Layer 9 of a small transformer language model trained on English Wikipedia (16 layers, counted from 0, width 128).
A neuron's activation on a vector x is SiLU(gate . x) times (in . x), where the dot is the dot product.

Input weights of the MLP neurons that the questions are about. A number n stands for n times 0.0064.
n66 gate: -20 -2 -25 -16 -15 3 -5 1 15 -12 33 -59 -23 31 43 23 -31 -1 -32 -2 -2 -10 -28 14 22 -16 -6 -13 0 1 -19 12 15 -2 -2 -20 10 -21 -63 47 -12 2 69 53 7 31 -4 -5 34 6 -8 28 -27 -55 -6 -38 5 -11 10 -45 16 19 -35 38 11 -11 -55 6 -7 -14 2 18 34 -56 22 -27 35 -26 -17 38 71 5 30 -5 32 7 4 16 15 8 11 -10 -23 -11 -48 -9 -44 -20 -7 -58 -23 19 -2 -35 -41 13 -27 17 68 18 36 -37 -5 25 -14 16 27 -33 -2 18 16 -4 -21 -30 -9 -16 2 5
n71 gate: -2 55 40 -24 7 1 39 -32 53 15 -22 -11 10 13 -29 -23 35 10 -9 10 23 -6 4 -21 -36 -16 -40 11 42 53 -3 8 11 16 24 -13 -62 -7 26 -4 -27 28 -63 -2 -17 -11 28 57 -13 -37 -12 15 -16 -26 2 5 23 76 -10 -3 -73 -24 35 64 -14 23 13 -8 26 -5 40 57 6 -17 14 13 18 6 -7 16 -58 -8 -47 -27 11 22 -24 -7 -4 22 7 -2 7 11 10 4 -19 -30 6 3 -27 35 -14 13 -20 -16 7 38 36 -6 -1 6 -41 1 2 -19 2 24 39 -43 -4 -21 1 35 31 3 43 -6
n82 gate: -8 -26 -3 -13 5 -4 14 -38 -10 10 52 20 38 13 -4 27 -10 31 -22 -11 4 -18 -13 10 -20 20 -40 32 14 -57 -42 -13 12 0 -7 4 19 31 22 1 -16 2 29 -5 -3 14 -11 -29 10 -16 3 -33 -15 -4 16 9 -7 -7 -4 14 37 30 9 -18 12 0 -45 -14 44 -22 37 -5 -25 -24 -14 24 19 31 4 54 -21 -44 -25 -1 4 64 -20 -11 -39 9 8 -82 -30 -4 4 52 -2 -4 21 -27 -10 27 15 27 10 0 34 -38 -48 13 7 13 29 25 -18 -29 32 3 -54 -53 12 -24 11 -17 -6 4 15 6
n182 gate: -21 16 9 40 16 -3 16 -40 -26 42 -9 7 17 -24 27 22 -16 7 22 -7 10 23 -38 -8 -20 -11 0 -18 17 -34 6 -16 5 -4 -43 -11 -8 33 12 -6 -14 -35 8 13 -38 -22 -22 -9 -32 20 6 -18 16 -47 25 -8 24 -19 -21 -42 -2 -3 -13 23 14 -22 -1 18 13 -12 6 6 8 2 -47 -18 13 48 -19 -19 -24 3 28 -4 -20 -12 -27 10 31 23 27 1 8 5 -13 18 -14 11 -2 -25 -7 20 -4 17 -17 18 -9 -14 7 11 7 6 -35 9 -4 -4 -1 -8 6 -25 -13 -14 -12 63 1 10 0 17
n188 gate: 24 5 14 18 -14 3 -7 -13 2 -23 8 4 1 -17 -25 32 25 32 -26 1 -6 -9 14 16 47 -3 16 -2 18 -36 20 -8 -29 -5 3 21 -14 19 11 -54 -2 -20 -2 -29 -41 3 33 23 4 -19 4 -12 10 -9 -16 -22 5 -41 -26 27 -43 -18 -38 -10 -24 17 -41 21 64 17 13 -5 -4 -14 -36 45 -25 23 -58 11 34 10 26 14 34 -17 59 -53 -13 19 3 12 -20 24 -25 24 -5 37 2 -6 -9 9 -26 12 19 4 -38 11 1 -5 11 -58 -37 -7 3 33 -23 -26 -58 27 -17 36 -13 -52 -35 9 -22 2
n195 gate: 9 6 -13 13 11 -13 -33 -33 33 0 -16 7 -6 6 15 -30 -31 -28 50 7 -14 -7 -27 4 13 -12 2 -54 -13 -7 35 35 -13 -40 -12 -24 -11 27 -6 -34 8 -14 31 6 -4 7 70 25 -11 40 -8 -12 9 -3 4 11 -49 -12 -25 5 -44 1 15 68 26 -9 13 26 -4 41 16 32 -19 -9 -1 0 22 23 -12 36 -21 19 8 -13 -4 -19 -30 -37 -14 17 24 -36 1 -20 26 -9 9 -18 -28 2 24 4 -8 -1 8 -11 0 34 1 0 19 -18 -12 -12 10 -20 25 11 43 -3 12 19 -25 9 -28 20 -83 -36
n215 gate: 27 -32 -7 -15 18 -10 1 14 13 32 -8 21 16 14 6 21 -23 12 12 12 -1 8 -8 -3 11 18 39 -19 -37 31 1 7 11 -17 -11 -25 38 -13 -12 37 5 -47 -10 -30 -18 -17 1 -13 37 -23 -21 10 -9 -3 20 14 26 -10 -27 17 -18 -11 4 23 -3 14 -41 -5 -38 13 28 -4 17 -44 -11 -1 -8 -2 -26 10 27 7 19 26 -11 14 45 -46 3 -21 -24 -54 25 13 -11 6 -20 -9 21 27 -11 3 -14 27 -10 -4 -14 -4 -24 -10 -21 5 2 -56 -40 26 10 -1 -27 19 -16 24 -22 -19 -15 -11 15 33
n258 gate: -41 -26 -61 18 4 9 24 36 -13 -28 -23 2 -36 -8 1 5 -21 -22 9 -13 45 21 -19 12 -32 -11 4 -44 4 27 -2 -7 -18 21 13 -14 -13 12 -18 33 11 -47 11 28 -11 -21 19 7 -20 8 -13 -26 35 26 44 -6 -18 23 -4 -42 -45 12 55 -14 26 8 12 35 11 -27 -8 -14 25 17 3 -9 5 -6 13 -9 -27 -14 16 20 -22 -15 32 11 -8 -17 20 12 -15 2 -8 -5 11 32 24 11 2 14 -29 -11 4 26 8 41 33 -21 -6 -29 -30 50 -5 -21 56 -21 -9 19 -19 44 -6 -47 15 -10 37 -9
n290 gate: 8 29 -10 12 36 2 -4 -62 -1 -22 -16 -17 -4 -18 5 10 9 -11 40 12 10 11 14 -29 2 30 -3 7 13 32 27 23 29 28 -7 -26 31 9 18 -6 27 6 18 19 -16 -15 11 4 0 33 26 5 31 25 31 4 4 -6 -9 38 7 -2 9 5 -4 -17 5 -13 5 -9 -1 -9 -4 30 -34 9 -4 40 8 9 -25 9 13 62 34 -6 20 -20 12 47 -12 16 9 -14 16 21 -35 10 -9 -6 4 -12 25 -37 -3 36 30 12 0 -1 -32 14 -7 -1 -27 2 23 41 -26 -12 -9 15 -3 -37 13 -7 -20 13
n66 in: 18 5 -42 6 0 7 12 -18 25 -32 7 -25 0 -5 30 54 -41 -24 -33 14 16 43 20 -19 -27 -13 23 16 -51 37 -1 32 16 15 48 -6 -30 -37 10 32 12 -46 27 54 13 45 19 -38 5 5 -29 1 -13 -24 -66 -7 3 60 -3 -39 8 32 -34 -70 -38 -22 7 -34 -2 17 -19 -3 29 43 -48 -24 2 -21 -10 15 -17 3 2 4 14 -25 -8 -29 -30 12 -14 -7 -41 -23 16 8 -63 13 24 -17 2 -5 -26 56 -27 -16 54 -35 -13 21 -10 -10 -34 35 25 -23 31 45 61 14 -3 -65 41 5 6 13 5 -22
n71 in: -25 -32 -3 -4 16 -21 -7 -4 29 37 -30 4 26 -34 -3 32 6 -11 4 -44 5 24 10 -31 -6 17 -8 24 -16 22 18 24 -50 29 -10 32 -64 40 16 -2 -48 -35 5 13 22 -30 74 -13 42 31 49 7 18 -1 60 -20 2 9 37 -5 -43 -3 10 0 -17 -7 -40 13 44 -1 29 -21 -7 1 0 19 70 22 -28 14 -42 3 -5 39 -7 -63 -32 -48 -4 25 21 -24 -4 25 -16 -59 24 -19 30 -19 -10 17 -30 -34 -39 -34 30 -13 24 35 4 -45 40 -40 11 25 -11 -20 -37 7 3 -8 13 -11 21 -14 -32 -19
n82 in: 13 3 4 4 -25 -7 -43 -31 -2 -26 30 1 -26 -3 -6 28 -7 -7 5 10 -32 46 -47 -6 -24 -4 33 -9 2 -13 15 20 16 -19 28 9 7 -18 -7 29 -51 -28 -17 40 15 43 18 -19 -52 48 9 4 -39 7 -26 -20 13 2 -4 13 21 25 -18 -8 11 15 10 -2 -49 23 37 -36 -12 -62 1 -17 9 -15 -3 17 -15 24 2 -29 4 -77 -4 11 -4 -10 30 21 9 -34 29 -9 9 -13 23 9 -11 -28 10 27 -12 -8 -1 -25 20 12 -37 -18 7 -22 -28 36 45 -7 -16 -7 71 39 -7 23 -15 -19 10 -13
n182 in: -13 -9 -55 -4 -13 9 27 -30 -21 -7 -15 -1 -17 9 -24 22 -42 -34 -17 -21 6 -13 -2 30 -25 13 18 -3 -5 -23 -46 -1 -9 -41 -42 22 4 57 -10 -6 41 18 14 -1 -28 5 -13 -21 28 -33 -43 -10 7 -14 -1 -5 -10 19 -1 3 -40 -2 -25 -1 20 31 -21 -38 13 -12 12 -3 -17 -13 3 37 19 34 -5 -25 -32 2 17 -11 -5 -16 17 -32 4 -14 -44 -22 -27 -50 -9 -10 11 -7 9 29 0 -22 0 -26 0 -15 9 -7 0 -15 -33 -19 -43 15 -1 -31 -24 -13 -47 24 -10 2 2 -34 14 1 20 20
n188 in: 12 -6 -7 -11 6 -26 -8 4 37 13 -67 26 26 -9 -13 -13 -26 37 7 -13 24 -24 7 31 8 -27 9 -41 2 -26 39 4 15 11 27 51 -2 -22 -13 -7 -34 -2 -10 33 44 -21 25 25 -9 23 22 32 -5 16 5 7 -8 -52 5 49 -21 35 -18 19 24 24 -41 -47 -1 -24 42 -42 47 -24 -5 -17 -2 23 18 1 -3 -59 49 4 -9 -1 11 -13 8 -17 -7 8 -10 8 44 12 -24 10 4 17 24 -8 2 4 -5 8 -13 40 8 -42 -51 22 -14 -5 23 6 -24 -33 17 -30 -28 56 5 21 -62 -15 -17 1
n195 in: -26 5 -6 4 -2 -3 -49 -4 33 17 19 -6 2 -12 8 -51 -7 -6 42 13 -40 4 2 -14 19 8 11 -23 21 20 3 -11 12 19 -17 25 -17 15 9 2 28 36 -11 -9 -45 -34 50 13 11 4 -1 29 18 -2 -5 16 -84 38 21 23 28 -3 -17 4 4 -5 39 4 1 -27 -9 -2 -39 15 -17 -8 9 -5 10 69 -63 23 13 19 -4 11 -21 -6 27 -19 -20 29 -15 16 -3 0 4 -41 -29 35 6 -10 1 18 19 4 -38 10 -10 -3 18 21 -15 37 -9 18 -4 -25 15 -37 -9 -3 7 3 -15 -13 -40 44
n215 in: 31 11 -23 6 -2 0 -10 -14 23 20 18 21 -1 -4 31 -13 -12 5 4 -1 33 -7 1 -32 -8 -44 32 -10 -28 -16 6 7 -37 39 -12 5 0 14 9 27 10 -30 6 14 -24 -4 45 14 29 -31 8 -30 -18 -24 40 -6 -18 -2 -32 -38 8 -4 48 -34 -18 -1 -13 15 1 -11 -1 7 4 2 -8 -24 -1 -16 18 20 -20 -6 -14 -15 -16 -1 -11 -17 -5 6 22 19 -35 -11 -5 -15 -11 2 3 13 7 10 28 30 12 -9 27 -21 18 11 1 24 35 33 30 36 13 36 0 17 1 -2 14 10 2 1 -30 1
n258 in: 37 15 -12 22 -13 5 18 12 -32 -7 -94 48 -1 2 18 -60 9 3 -56 32 6 62 -14 42 -31 10 -11 -25 12 -38 -14 -73 7 -5 30 -6 1 -1 36 17 -18 15 -3 -5 -14 8 -12 -25 -22 -17 -16 37 -27 -10 1 2 2 23 -7 -15 -12 -11 9 18 -10 -10 -14 34 27 6 11 47 -14 -6 -17 31 -4 21 -26 18 -15 -13 -14 -33 -3 26 -4 22 -4 -31 -28 14 -12 -16 9 62 1 13 16 16 6 9 -26 21 -27 6 15 39 17 -28 -22 -3 -14 -3 -13 2 32 -14 -25 38 -19 24 -1 1 -5 -12 8 5
n290 in: 8 0 -10 -3 -3 20 -12 5 -9 11 -2 -44 5 1 -16 10 -9 -12 -24 65 6 10 -2 -3 -16 2 -33 24 13 -10 -18 8 18 -24 -6 35 -9 -1 6 -8 3 43 -9 -22 3 -14 44 -7 -5 -21 -15 -14 -5 -13 1 -8 30 -22 -12 36 1 -26 -19 6 12 30 37 19 17 -55 2 16 -23 -34 -12 -30 -44 7 5 -39 -12 -16 23 3 -4 -10 58 10 -39 -33 -35 -14 40 41 28 29 7 -25 12 3 0 -21 -20 25 21 -31 43 -15 -20 4 -5 -16 14 29 -5 13 18 10 -1 5 -19 6 43 17 -22 8 -5 -2

Each question shows a token from some text and the vector x that enters the MLP there. A number n stands for n times 0.047.

"n": 21 -24 -30 0 8 -25 -2 -16 8 -25 -16 5 -2 10 -6 -9 -29 -1 2 -22 22 -24 12 21 7 27 -45 -22 -28 0 10 25 -19 3 -24 16 -13 -25 6 -15 7 -22 36 -12 -1 -12 -30 18 19 -29 12 1 13 11 -39 -2 -14 -48 -19 6 23 5 -1 -12 -11 -50 42 -16 -9 -27 7 16 -37 -39 -3 -5 -14 17 1 -29 -34 12 -19 19 -12 -22 -14 33 -8 -33 29 5 19 14 -12 2 13 7 2 11 14 8 -18 23 16 37 -14 56 17 -10 -7 9 -6 -5 -5 -36 5 -4 17 1 -39 -16 -3 11 13 1 -18 4
Which two neurons fire most, strongest first? n195, n82

"u": -25 -11 -29 -10 13 -17 -3 -7 -15 27 -2 20 14 -9 -16 -32 6 -48 -17 8 8 0 14 -8 -24 2 -50 21 -13 22 -11 21 2 7 -1 7 5 29 -8 -50 19 6 -1 -16 29 34 -23 -36 8 47 6 -1 44 17 -50 20 -2 -20 0 20 1 -44 -3 14 -23 -1 -7 -15 -19 -9 -10 9 -44 -15 -39 9 5 22 -8 -3 -13 -20 7 7 -25 -9 -16 0 4 -15 9 19 -22 -14 18 10 -1 -9 -4 21 -4 3 11 15 -25 -29 10 -4 19 29 -6 -38 29 4 -33 -17 -8 -22 28 23 -20 -4 -15 -24 -8 16 40 6
Which two neurons fire most, strongest first? n215, n290

"h": -10 -20 -28 -48 7 12 -8 27 -27 -30 26 15 -11 25 14 -11 32 -5 -14 -10 3 30 4 21 3 4 27 -9 -24 19 -7 -8 14 2 -4 8 23 -27 -22 13 4 0 41 -7 -1 -3 15 -23 -16 -18 -4 -20 -19 2 -16 0 1 -3 3 -15 -29 -51 8 -8 -12 -27 -5 11 -27 -31 -3 -10 -4 -21 -8 -23 3 -24 19 17 -13 -6 7 -34 7 -21 -10 6 16 5 4 -1 5 -39 9 18 35 -34 5 17 29 8 51 0 -39 7 20 -11 30 3 8 -22 10 18 -4 64 26 24 18 34 -7 9 2 -48 -2 5 -1 -30
Which neuron lights up most? n66

"os": 13 56 6 1 22 25 33 1 -17 -13 -8 -7 -1 -4 -15 -1 4 -16 13 21 11 8 31 -6 1 -19 -30 7 -17 -16 -2 -19 -66 -9 10 -29 -9 1 -19 -27 33 59 47 16 21 -16 -1 9 13 2 -18 -8 26 30 -20 24 -3 -10 0 30 2 -27 17 20 7 -39 20 -6 -5 48 31 31 -9 -21 -26 -9 35 31 -6 -39 -4 -19 18 9 -27 16 14 8 36 -37 -15 18 3 -26 6 -25 -11 -13 -1 8 38 19 -4 -6 8 -11 17 -3 13 -10 -9 -13 18 -22 26 9 -8 -8 8 15 -23 -17 9 -16 13 10 27 9
The most active neuron and its activation: n290, at about 1.3

"|": -7 -27 18 1 -15 -9 4 -37 -41 15 19 -11 -17 -17 1 10 36 2 19 12 18 -51 8 11 3 2 7 6 -34 1 19 32 -4 4 -6 14 17 -9 6 -10 1 -16 1 12 22 17 11 -48 9 -3 16 5 -14 22 -11 41 -12 33 -14 -11 -6 -16 4 -15 -27 14 44 -19 17 -11 7 8 6 -19 31 12 14 -14 -17 -16 -8 24 15 5 -20 16 -2 2 6 -8 -16 50 15 -36 -21 18 19 42 3 2 7 14 -1 -2 -16 -25 30 15 29 20 -14 -7 -3 -15 15 11 -3 35 21 40 17 -16 -23 -11 -17 -8 -6 3
Which two neurons fire most, strongest first? n188, n195

"d": -4 -19 -41 14 -3 26 35 -19 -2 -1 -9 -8 -7 -14 10 -9 47 -39 -22 -4 -14 4 44 -1 24 -9 -34 -1 -18 12 -16 -17 -43 10 3 17 -17 -2 14 -15 15 43 13 13 -8 16 -16 -17 1 0 -9 -5 37 29 -1 1 42 -22 -14 18 -1 6 26 -18 -4 -46 8 -32 2 -39 -8 8 -16 -8 -27 3 -14 -2 -2 -1 -3 9 -2 -41 -12 33 -7 5 -4 -11 -17 19 -9 56 -2 0 -9 -6 19 9 5 3 28 -14 -11 24 13 53 23 -38 15 0 3 0 -13 10 26 -7 51 1 -6 -17 -13 -34 -13 6 -19 -24
Which neuron lights up most? n258

"ish": -33 -4 -14 -2 -4 7 -27 -10 -1 -37 -18 2 -22 16 -16 -5 22 0 -15 -32 18 22 38 33 17 8 13 8 -30 -50 -23 0 5 16 16 -4 -3 -23 -8 -2 9 -9 29 -1 3 -14 -22 16 5 3 6 -43 31 10 13 -6 -25 -7 -11 -9 4 -5 -10 -1 -6 -45 2 -3 33 -5 -33 -20 -23 -13 -24 6 9 14 -14 -11 -16 27 26 8 2 23 4 18 8 -18 5 11 -2 -42 24 36 27 -7 4 2 1 0 28 -9 -11 -10 -7 -44 6 -30 -26 -40 -23 -19 21 40 20 12 24 22 28 -5 15 -26 -9 12 -26 5
Which neuron lights up most? n258

"\n\n": 12 1 3 25 -18 -24 7 -40 -41 19 12 -7 2 -31 -5 -12 36 -2 20 9 34 -46 -8 -11 -12 1 13 -12 -29 -6 27 0 -10 9 22 -8 19 -16 24 4 -15 -7 3 26 5 10 -1 -45 34 -7 -21 -13 -18 18 4 22 1 5 5 4 -2 -14 7 -31 -24 -2 31 -13 28 -39 1 5 1 1 -6 -1 30 -28 5 -18 -14 -9 19 -10 -19 4 -3 -19 2 -17 -2 5 45 -52 -26 42 14 16 5 -8 16 22 5 -10 -24 -20 23 -1 13 12 -1 -3 11 -14 2 -10 -18 18 29 17 30 -8 -13 -26 -16 23 -30 11
Which neuron lights up most? n188

"ur": 11 27 -9 -11 -21 1 -31 -6 3 -4 -36 4 25 -62 -4 -18 41 14 -21 -24 -7 -2 -4 19 3 16 -19 26 -29 -9 11 21 7 12 -44 17 -14 -26 6 3 -37 -9 24 -7 -4 -26 -25 4 21 -11 51 32 12 -29 -15 -16 -30 -11 -11 3 9 -10 2 24 -8 3 11 -15 -20 6 12 -15 -33 -10 -8 0 -7 3 10 1 -37 12 -17 4 -43 12 -13 42 16 7 4 6 33 11 -18 12 12 0 -2 21 32 23 -33 16 1 -9 -15 35 -12 4 -13 -29 -6 22 -6 36 -12 15 14 -11 7 -14 20 0 2 -16 29 31
Which two neurons fire most, strongest first? n71, n66

"ar": 26 -37 -24 -1 -1 6 31 7 -19 19 -14 -18 33 8 -28 -20 43 -4 -12 1 33 7 -15 4 10 11 -9 -2 -2 -19 -7 -16 -13 24 36 -20 6 6 4 -5 -14 -1 -19 47 8 45 -10 -13 6 25 7 4 -46 -20 -25 1 5 4 -2 -8 -23 -9 -22 -4 18 -5 16 -37 -13 9 10 34 -2 -35 28 -50 -15 24 -6 -16 -14 -7 -12 23 -25 8 -2 -21 37 9 4 34 -5 6 15 -9 8 -14 20 -31 30 18 -11 30 -6 -11 12 -22 2 28 4 -15 -5 2 19 10 -1 25 29 63 10 -17 52 -19 7 6 26 -5
Which three neurons fire most, strongest first? n66, n195, n71

" B": -3 -17 -4 11 -18 -37 -7 -2 -35 -9 16 15 -12 0 -1 -22 59 0 16 6 15 -28 2 -13 13 20 -19 5 8 7 55 20 -18 6 27 28 25 -15 11 -33 15 9 -15 9 27 19 -2 -13 -1 -4 -8 6 2 -19 -16 24 -3 -5 -2 -22 -34 13 -27 -9 9 -44 22 -10 -18 5 -18 5 -8 -36 6 -5 23 7 2 -7 -12 -4 16 3 -27 -11 -1 11 12 -6 -4 28 -32 14 -5 24 25 -8 36 23 7 5 8 11 -28 -15 7 -48 4 -23 -11 -12 10 -3 16 31 3 9 26 1 -1 -32 -9 -17 -16 -6 4 6
The most active neuron and its activation: n182, at about 0.34

" are": -9 0 -13 33 12 -15 20 5 -14 41 -1 6 -10 -23 -10 27 30 18 -4 5 25 -7 19 1 -5 -32 2 -17 -30 -26 3 -2 -17 -17 25 -25 33 14 4 16 1 6 5 -4 -10 69 -5 -40 -34 -25 3 13 27 -6 29 17 -33 23 -26 -61 2 0 -18 7 8 -9 1 -30 31 -32 20 -16 1 -10 -18 -9 13 7 16 -16 -11 -4 19 20 -44 17 11 -10 34 -3 -26 46 4 5 5 -16 4 3 -1 29 6 -7 -4 16 -20 0 7 13 3 -26 -13 12 27 -21 -34 22 27 18 4 28 13 -16 -30 -7 -38 22 -3 11
Which three neurons fire most, strongest first? n258, n215, n182

"T": -2 -12 -1 2 -5 12 0 -15 -33 6 -6 6 -24 -9 -8 -12 22 -6 28 8 15 -22 11 -11 10 27 -7 10 0 -2 56 12 -6 5 -1 1 40 -18 -6 -48 -6 -11 24 11 13 16 -5 -14 -1 -16 -4 -23 2 22 4 20 -22 -17 -17 -25 14 -3 23 3 1 -4 42 -14 -10 6 16 -10 14 -33 9 41 -2 -20 -16 -9 -20 -14 34 2 -34 -14 30 -3 29 -23 11 54 3 -13 -17 2 4 -36 15 -3 14 0 19 -9 -36 12 1 3 11 11 7 21 4 13 31 17 20 22 28 5 10 -37 -3 -6 -20 13 -16 -17
Which neuron lights up most? n71

"er": 36 -37 -29 14 -5 7 7 16 37 20 -12 4 1 15 -14 -29 36 18 2 -15 -7 -13 16 15 21 34 -25 -15 -6 -51 24 12 23 -3 -21 -7 13 -4 5 11 7 7 29 22 13 6 -27 -5 -14 -17 8 35 -11 -8 -16 15 -20 -26 -2 -7 8 -9 -36 -3 -2 -19 47 4 -19 14 -19 -13 -17 -37 17 7 -4 16 -25 9 -46 17 14 23 -5 -17 -30 -18 5 -12 1 -3 -9 13 7 11 26 -12 20 -8 -30 13 25 -2 -33 -8 25 6 5 -10 -17 7 -14 3 -31 41 25 -8 3 -4 -3 -31 3 -34 -27 7 19 -5
Which neuron lights up most? n82

"99": 18 -15 -4 -6 -19 -2 30 0 11 21 8 -19 10 -7 -19 39 23 27 1 44 1 -24 12 -2 19 5 -4 30 -17 -67 -6 -24 -15 -2 -32 32 -9 -42 26 11 3 33 -5 -7 -43 18 13 9 -16 9 18 -4 -32 -6 -49 1 13 -21 -18 10 12 4 -4 8 -10 18 24 29 -7 15 -27 35 5 -27 12 31 15 7 0 -10 -21 -16 17 -6 -55 -23 12 -2 10 3 -28 2 -5 -7 9 6 41 -7 17 22 16 26 32 -16 -32 -1 -17 -18 1 24 0 -6 1 -3 10 8 -1 18 20 5 36 9 7 19 -16 -24 -2 -17
Which three neurons fire most, strongest first? n82, n66, n195

"rit": 26 -38 -17 -9 0 -2 -3 21 -14 -8 -5 19 9 8 -7 -26 53 27 -1 8 -11 1 31 -16 53 16 -26 6 -11 -19 12 18 8 1 10 14 -16 -18 4 27 -11 45 16 10 34 4 -33 3 -10 -8 -5 -2 17 -11 -17 -1 18 -12 -1 -32 -24 -20 -13 -14 0 -20 41 -4 -22 15 23 -23 -9 -12 29 5 -15 18 -15 15 -24 26 25 -34 16 -20 27 -6 -14 -14 -5 12 -36 -9 11 15 49 34 6 -19 -8 12 38 -11 21 -4 -5 -12 3 -13 -42 -13 19 4 12 53 22 17 24 33 -5 5 6 -20 -7 -11 -1 2
Which neuron lights up most? n188

" |": -25 -27 22 -9 19 -47 -20 -21 -15 -4 -13 -26 -22 -16 28 3 34 4 7 5 32 -23 0 33 -3 11 25 -5 -29 9 18 20 0 5 -9 25 9 -15 10 -31 -13 -4 3 -21 16 7 -29 -39 -17 33 16 13 19 1 -23 22 -37 28 9 4 -8 -20 7 -3 -14 -43 35 -33 -2 -10 9 -18 -7 -6 3 11 16 -26 1 -34 -3 -1 51 28 -43 9 -19 41 23 -18 -12 43 18 2 -12 37 20 8 -14 -1 7 -1 0 7 -8 -34 17 -8 5 13 -1 0 -5 -7 12 15 -2 20 10 7 -4 -22 -6 -14 4 27 -10 1
Which neuron lights up most? n215

"it": 26 -15 -22 14 5 3 16 8 -22 31 -5 -20 16 -15 -2 -31 19 6 -22 -16 9 -23 -43 -13 6 -23 -26 4 -8 8 9 -3 -13 -4 30 -28 3 -4 13 6 -13 11 -24 14 -26 34 -18 -32 -18 -22 5 11 4 -29 6 7 -36 0 -11 -39 -2 -31 32 -3 22 -2 34 4 -14 -17 16 -18 -16 -6 -18 -25 -7 56 -19 4 -17 -2 1 4 -42 18 19 -26 38 13 27 -13 3 22 -4 -25 -21 20 19 -17 30 10 33 25 8 41 27 -10 13 39 16 4 37 44 -9 25 -2 31 39 24 1 0 13 -20 -9 3 8 3
The most active neuron and its activation: n258, at about 1.5

" to": 4 3 19 -2 -7 -35 -4 -8 0 6 -25 -23 -29 -33 16 -37 11 3 -12 18 20 -10 18 29 11 -7 15 -2 -34 11 7 -31 25 -12 7 -24 -17 5 -10 -44 2 13 -8 24 -10 42 -16 4 3 3 9 8 17 13 -14 15 -13 -15 -30 16 6 7 5 8 14 -16 30 -34 31 -21 -6 15 -17 -21 14 37 -18 -11 7 11 6 -6 12 9 -43 24 7 -6 7 -14 6 11 -9 -9 -36 8 42 11 -23 15 -8 6 13 -24 -43 -24 53 5 35 -7 10 -4 15 -15 6 -7 -12 25 23 13 6 -12 -21 -52 -27 31 -2 12
The most active neuron and its activation: n82, at about 0.71

" He": 10 35 2 26 -16 -37 -33 -21 -5 42 6 7 0 -10 20 -19 53 7 15 -18 37 -29 15 0 -7 39 -2 -30 -19 -32 17 33 9 -39 -12 -3 2 21 10 -48 3 -11 -10 21 -15 24 1 -4 -12 -13 -13 -22 7 -9 16 27 2 -1 -21 -11 9 -15 9 -7 -21 -38 -2 -32 -9 -24 23 3 -6 -49 -10 32 4 20 -2 -22 -23 4 26 2 -22 3 -13 -16 22 -5 3 32 15 -18 -1 0 -6 14 20 4 4 11 13 16 -10 -9 0 -20 44 10 -3 15 -21 14 2 -18 20 18 0 15 2 -37 -21 -32 3 -7 0 10
Which neuron lights up most? n182

" a": -14 12 -22 -13 -30 13 8 -12 -21 8 4 -8 -3 -42 -7 13 31 21 -10 21 -12 -39 8 28 4 12 -2 14 -17 -13 4 -11 20 -24 -20 8 16 10 -13 -13 -7 -4 -17 -4 38 20 -11 -21 -18 28 -6 30 9 -21 -2 28 -11 7 -27 -13 2 10 13 -15 -4 -33 7 -5 23 -37 -26 6 3 -24 10 9 -2 5 1 -20 -3 -17 4 26 -36 -5 5 -12 5 -14 -34 35 -9 -10 -29 14 28 7 -30 39 -9 -5 11 -3 -12 -13 -13 0 1 51 -9 -24 -7 -26 3 -7 -6 42 32 1 -12 -28 -29 -32 -52 -4 37 34
The most active neuron and its activation: n71, at about 0.57

" b": 8 -14 -9 -3 -14 -22 0 -13 -30 14 29 -8 -20 -17 16 10 27 13 -5 8 3 -28 -23 -35 10 17 -18 22 -5 -9 20 1 24 2 10 -3 12 4 -16 -30 -16 -2 7 19 -3 48 -12 3 20 -5 -18 -8 7 -19 -16 20 -14 3 -10 -20 -23 3 -21 10 -17 -28 22 -15 -30 -22 19 -6 4 -24 27 8 2 1 2 -8 3 -30 -1 16 -53 -13 -38 1 47 -19 5 31 -17 -17 -22 -4 5 -4 15 73 24 -2 -6 -5 -37 -36 27 -38 0 34 -30 6 39 -1 -10 15 13 7 28 -11 12 -26 -17 -17 -35 2 6 -4
Which three neurons fire most, strongest first? n66, n82, n258

" the": -7 -4 0 1 -7 -16 6 -44 -9 -17 -9 2 -12 -28 0 -8 31 -15 14 2 -3 -10 23 17 2 7 5 -17 -38 7 15 24 10 3 13 -6 39 -14 15 -38 3 16 -1 7 7 -7 -21 0 1 -7 -2 4 -6 -2 -3 33 -15 15 -1 -28 -18 1 -27 -3 -33 -8 36 -11 23 -20 -13 7 -1 -24 6 -2 18 -1 -23 -14 -22 1 22 0 -45 23 12 -12 -1 -5 -17 28 -14 -16 -10 22 46 40 -19 17 -17 16 8 -2 -23 -20 4 -22 0 13 -16 -11 11 -30 50 18 1 76 12 8 -3 2 -2 12 -15 4 31 -10
The most active neuron and its activation: n82, at about 0.19

"e": 20 -46 -10 1 -14 -10 15 0 -14 3 8 -19 -39 -8 0 -17 31 4 13 16 5 3 -8 6 -27 13 -17 9 8 -5 -3 -10 -13 -35 -22 -1 4 -12 35 -27 -9 -9 -40 -2 16 4 -2 -2 -15 41 40 -19 -2 -24 -26 18 -8 10 -69 -27 -8 -29 32 41 3 13 11 -22 -9 8 5 18 -21 -38 28 12 -13 21 -4 -24 -22 -22 27 -26 -18 -6 -26 35 8 -20 -39 13 20 -15 2 8 24 9 -25 3 -9 8 37 -23 0 -26 -9 -3 1 3 -22 -18 17 6 2 -6 -25 -8 23 11 -1 -22 -16 -29 -37 -13 -28 11
The most active neuron and its activation: n66, at about 0.95

"ver": -6 -1 -31 -5 -16 -26 12 10 -32 16 6 1 -2 -14 -2 -38 28 -10 -5 -14 40 -11 39 36 -20 26 6 -11 -41 -22 19 -7 -2 -20 -23 -12 -3 10 8 3 -5 -8 22 -10 -2 -5 -34 -10 1 17 -21 -1 11 -14 -14 3 5 -15 -24 4 -6 -34 -4 12 -25 -39 29 -43 -18 -14 25 35 24 -6 -3 -11 22 -19 -1 -10 -40 9 -8 -12 -22 -15 -22 14 10 0 33 12 0 -8 -15 -1 -2 18 -13 14 7 3 19 13 -20 26 4 3 23 33 -17 0 25 27 -15 20 9 -11 35 6 -2 2 -6 -8 1 14 -6 38
Which neuron lights up most? n182

" sp": -17 -15 -14 -2 -12 -18 16 10 -16 41 3 -8 -33 -18 -24 -8 23 38 -11 -12 -20 8 5 -9 -10 25 -30 3 -27 16 34 -18 17 10 -13 -15 -2 -15 -13 5 -18 21 30 31 -26 -2 1 0 17 -9 -18 -9 45 5 -12 15 -14 -52 -40 -35 -24 -17 2 2 -3 -10 18 -19 -6 1 -5 4 39 1 20 40 9 -6 -22 -51 -3 0 -3 -12 -26 15 5 10 2 -30 -19 40 -16 16 -12 27 36 20 10 17 34 12 27 0 -1 -55 13 -24 6 -13 -2 4 11 -4 -29 16 -9 19 18 -5 -2 -25 11 -40 10 7 0 8
The most active neuron and its activation: n82, at about 0.82